Layer 6 of a small transformer language model trained on English Wikipedia (15 layers, counted from 0, width 64). Numbers have three digits each and are written without spaces.
A neuron's activation on a vector x is GELU(gate . x) times (in . x), where the dot is the dot product.

Input weights of the MLP neurons that the questions are about. A number n stands for (n - 500) times 0.00091.
n4 gate: 600547730500364237589590448352560402380665663461558340402669368579599760450581473682517719395353505413643529567591476534514330619354381563460506146184469543297439447537499444305235410318453683
n9 gate: 470354539428679399476495524466658577242610221726558070298421552388522405588537702559444578467611353677295759615500439586414390691675789394805481491605728540556616540299542598534523257472499530
n46 gate: 480495470728581454573429563694404667454576172532814096532387613545466483530473587569769545775589288606529408516465360405670691776488417427280701530401619365551538383494524404444197636418431495
n51 gate: 501608435499424677433521533542478536688362457315482584582677813598671396618779576588436487383712455458544382472259372640601509575144453409216685412564287274476465386386280817508635664242570454
n60 gate: 026620312479440526499467497732499534501349588493433429318145610322409504579402549524627360432590410356263411411668476576541532176549404185280664301479740462396865667480604330429742231611451600
n74 gate: 377467411393254470576652696584519714642605380496526466427562427516436301527635298428653526281182587470806624591535525392653290293479409513590230569232473843401367475596354537504603401599550466
n78 gate: 611498426733450573366462514406387659493604608425531673314510351553654255676551581372361429417621466440589547305326622533367583557561553598494388652685297423542648348662418535628622582442446748
n79 gate: 588590678258543671497560580370597547483184501517353341584536901355363532560629165720636418463716506231479364582562639446424441163687600403503513713384247628476428453467551575513380605737832462
n87 gate: 442566643601543392295366567634436506597507589551440268550487534677289763558433331751660503597515348563642458501546484516560340525529452414239525431237420669351593407559493554325614707610315577
n96 gate: 321629717441273439759663521453674570673692614583635384126593348505392258585463500509772433586540459398521439539250666595447349442346536438559528377445387310694633583533649617513402804562528645
n97 gate: 401536535232522410575491502337545564568364351688279539815393364603713366499299616674628472306585436281468522593375610630743381145320518782614818454488527197429472253324623342616459406519627468
n116 gate: 234559391356525704433525389300373544363603639423620566698571445624636591535488513418142731485408633108617547434383547564498773481514579275509465406541509326514305323552532487703681610618603210
n130 gate: 443405588378655581582398486593886385647570701349355737488570548731238367383650377634346638172641434652580417657334572782251469404677494473529891493480603500655556292509590715482678496594484288
n153 gate: 518478436355596405784339346486467504517564354602874468461452553646681587453378639528602534306430330427593421510391367366086295548435446438362579351414328582602662695853569486453281508495507459
n4 in: 479494633576377534643721533309551405523462466331356503301725489436881671179655540592712668430448649403375600458663306686540334445419358298405444596417378449534360398615363527488457331421539593
n9 in: 486540478638781630580791742317628487335558735623185374501547696477361313463456610630440650366553521527230598325280475589311432382660450599701348582595576527452524238594552480383505290699551631
n46 in: 466505789280429569714401571608532235594312492585410593291358349499260449662450562393373576528443381567408707341665451613388530402705758528486447379404757611305618602612328731646448289578532623
n51 in: 738558617785658592522371532381660521488294359411530378475471360578661502559448432488337157412433477264555558558539578397514529351478221628599486377650504564521368287443670459450352778388610370
n60 in: 309438502608298580560660159492560471703551297552347682504480569419430697628310588532405590560576551578533431758160549531636504410482525704462195452332679243323642439442493217701634497703549380
n74 in: 458431273539641494422308306494486432587481534609620598423406364615642783414385480485481418525605186458237640303533467255435449450471520578457371568641621659665376309277647549342315603308527546
n78 in: 608370429517365640666537677584656698474694507578639577456498454400701587553344632732502578439607471655509226477357520332411387521523666245488522466565590509579617521575450582652471405587703365
n79 in: 596431698314384374607678451653556399679658605488569554430581190854630518572488605507471374499572336352665519464385493598755459603121508705399372363662523273581381535470372684565390641435279369
n87 in: 585696586561812441444509473287637509675508420493734544493565680557699448343381423569445565749359577439485636603304587568379549514363160731542648667392509480486675452546631553665496530448431775
n96 in: 641359359430558470410421654451525620609529844535419695543549432509272539611289580489432575643720460751476625415407240517502567372530382334613463629312433395444670640458540450188577240573593546
n97 in: 446488233284538655529351592436441515488622249364436616428419311465628339366789339644380561528755650507490498912395599392705195181609614518398391673391360382453257502263446611728456258569514447
n116 in: 699609329366496496454669495371631359449362735342442535717391274322501424241456556578311550333431755585577613615500441429509476375454115504295288535548330514445418252533348504556758463384470440
n130 in: 383684667223716514273200369386354460470539594599223594270420563589724552550421702574792441454308429518532341636615318661481726276241329479554569630453363333288541419477308623506545454361400646
n153 in: 532725543802458498265544456417497846453385728513560513370456488572153740643383525502360442629533545635551527632469332194671372541370551396525309207501587322451615273644507406670380694292544481

Each question shows a token from some text and the vector x that enters the MLP there. A number n stands for (n - 500) times 0.011.

" have": 536408345418487645672442592530511595474418543593425551316576437399482527505502281493529363377294459454458643546510582406789462436544579404463517497630303437592581424507467465491403546537479514
Which of these neurons fires most? n74

"us": 654473517657436761552623710564673675527507457570466488330551555482335357529382568398337342568400402485574504517509387577521506568453520499399272486596686488437398540523577491580471443558469443
The most active neuron and its activation: n9, at about 1.4

"ults": 641487530552534552601580635490504641472519657612471622462739397351473468452356409490512430573507392561617706549425431523447507361548657635547515604551655393435557574703595437557397470550492347
The most active neuron and its activation: n96, at about 1.6

" is": 585513185538521701609495535539474592541464573574559540350519558330437472482523322403500388423277515548479615579632473389738454331473626472433550598613499586543581394577487489579401496577414482
The most active neuron and its activation: n74, at about 1.9

"V": 590352595452357597274785512470407528406491480569520559425450676454617503433626523646447235522569417414429334536519515594614543515404598548617473488578440588475474636452527618459476586430462429
The most active neuron and its activation: n79, at about 3

"ost": 412416577622411432380603434408292521574526602648575541499646490474632643469421416448609414453534613471470631506376291334497401675557478687395522427598516577375540603397564445694531417465414355
Which two neurons fire most, strongest first? n153, n4

".": 346410646488479517445775657364343458481558510503357438494554349257477434348441503479404417458479584544368561546462406462378363499492588375299610486473375671539501599431542521521541613538492494
Which of these neurons fires most? n9

"O": 489465496363408356333609475367382491342486499636501516534522454476650360484355352533464485422561593494475359556311463518568364342552459532632405522511388433426560578533625626733482298668420499
Which of these neurons fires most? n97

"in": 680507510628456763522536547482611462620480781617404507447540585447582498380617630443384467464404511588578549529475297350376477674509421430469449421503560620395480367495471536433643471478382520
Which of these neurons fires most? n4

" work": 591536657559353613719465574432480549586501527737481312452637416608353517396417427388505433634436597524342606497371597514550511361484582277484492618488333435670493542586443513427405496552428512
Which of these neurons fires most? n96

"s": 360426291538258374467651232436522554578597592546365459552582510302441417512506606543489522642415554443464480342534285524428504537617480511552536485519478318657512612537572471531566477672370517
Which two neurons fire most, strongest first? n60, n96

"reen": 561389361723145587459465471540512644535486481701488404368492332497577509340524419546507520456427554596380590649419429399524573447581468559343548564658472471434429543555466409361470463599503516
Which of these neurons fires most? n74

"18": 534390546570639462523571705407529472516318637352541324527488627544450433408438463560399504538423723403451605534447577527671374462313565596616540564533446490484458469394433383324317395513457556
Which two neurons fire most, strongest first? n4, n97

"art": 396365379576301758396518674545544517607570620602510391425549409631435520400414442458521406577451449522594680510468471320483431572639390677516537594526323519386541550587474545636385398540436434
Which two neurons fire most, strongest first? n74, n78

" we": 416549630413495621577592494479542423546320616657373472361606531611477697469501337532585499417347498503442489447585725508769502490567570400490443559647386548491366497514487580537496689462463571
Which of these neurons fires most? n79

"í": 531643319507310554369618469636669421298558439610356632362591547514363527465491627614450318620557437408486345545509454550653348465482471581488250545522515378559510526606566577575554438543491543
The most active neuron and its activation: n60, at about 2.3

" of": 600390183399655535511597727574377424485558563633442552610589480445506462532426554473331193382474686556524558512590447575550572606436570386520469529650363492506477490388420655636535487478400490
Which two neurons fire most, strongest first? n116, n78

"P": 454450466467595534442542423420273453522395354461521425427536611427678542451625462653491410497480647479498356621329415492708588479487521556509552445777457547515391749433640406491466533491456441
The three highest activations, in order: n51, n97, n96

"-": 412471549541589651579627550438263434318372444473340590405542556480630500294574648433531697476513600384622377464420473429620490418655446533533564523661498683559469551421405538541468482458385494
The most active neuron and its activation: n116, at about 0.52

"]": 547456340450419705658670388427481628410478465526403469443514299484410471334417357598405604561381390504304476547461485467599312349422528537602587360448593519569457516510436478451578505718602441
Which of these neurons fires most? n97

" trans": 462457460589508729423506435665335549730528341656492482508521540423404558394385435369476402405483482511575529403574564542758501440523561376549527516501442606526389437616565496400605552280386485
Which of these neurons fires most? n74

"i": 598537459603529693569599435386413460394302564514337461445529500458465488403388589550374597449535440649625346707432458462465286479504461562592519410491603642465540433433447696466523739522509424
The most active neuron and its activation: n51, at about 1.1

"ate": 535526453667495649574466603514388464467570585632467541452552444375401473575315626447449454409404454607565522475450363420466573597560486438533315512439629370462470560541480516606155327617449500
The most active neuron and its activation: n46, at about 1.8

" dis": 473499670599508626515571462517466575420533572538469600394599578518413598346394609343430507477314504572551494415505665550722692288581615374469711523515362515523593442603553514485487510479365598
Which of these neurons fires most? n130

" Col": 502635549609554564405530447447427379558457567582554516517522505689481774378407300483421298502537634563428461303492447523693600568454601280548416486601464530582586462552521691479572594505392545
Which of these neurons fires most? n51

" rece": 544461551498410610549397455401502567562454646644517489377476640540318721392346434366296323549466448496353472443532560487628629412424612489555509409536381548706522460653441480439435613599425590
Which of these neurons fires most? n96

" '": 376597594435584665675623563500294501418434461609409619354506388508619518447601537329528559427378614496420435553534524530799455407471575449497605514487415572542477589478538420305559522570374495
Which of these neurons fires most? n97

"C": 606471494459516430332737384428397515410577462579616551465666543298708462466466476527413416476502556474413339626339523442524303492451505444561441375453452284525560537648627498587431341519510515
The three highest activations, in order: n153, n4, n97

" he": 435529538490558593621457587572657444582394550577346353325574558510461621367427319449560398477274561521536453476457718516674374457397642333378356566573403529632523523589442559496447567587451522
Which of these neurons fires most? n79

" spec": 527471409509459639357400551597509310428539648623561515419587523448380639386294272374372488564463392462444602525591506558581471439470599445444554426423400592507335394601499540478555600488316548
The most active neuron and its activation: n116, at about 0.32

" age": 617403590500586694540458664444554507373403545717532491555558468620593538401346501668411481521418661550557640428629514555632599450514498537519465525620414494459597696592358620438583611473449638
Which of these neurons fires most? n87

"ro": 466539361638250650486589529403431496352554524552403522392563424420486503483353560442531628456431661525502493523441663400540522606537331684507456526489472370614419401499575717573286606587434493
The most active neuron and its activation: n116, at about 0.88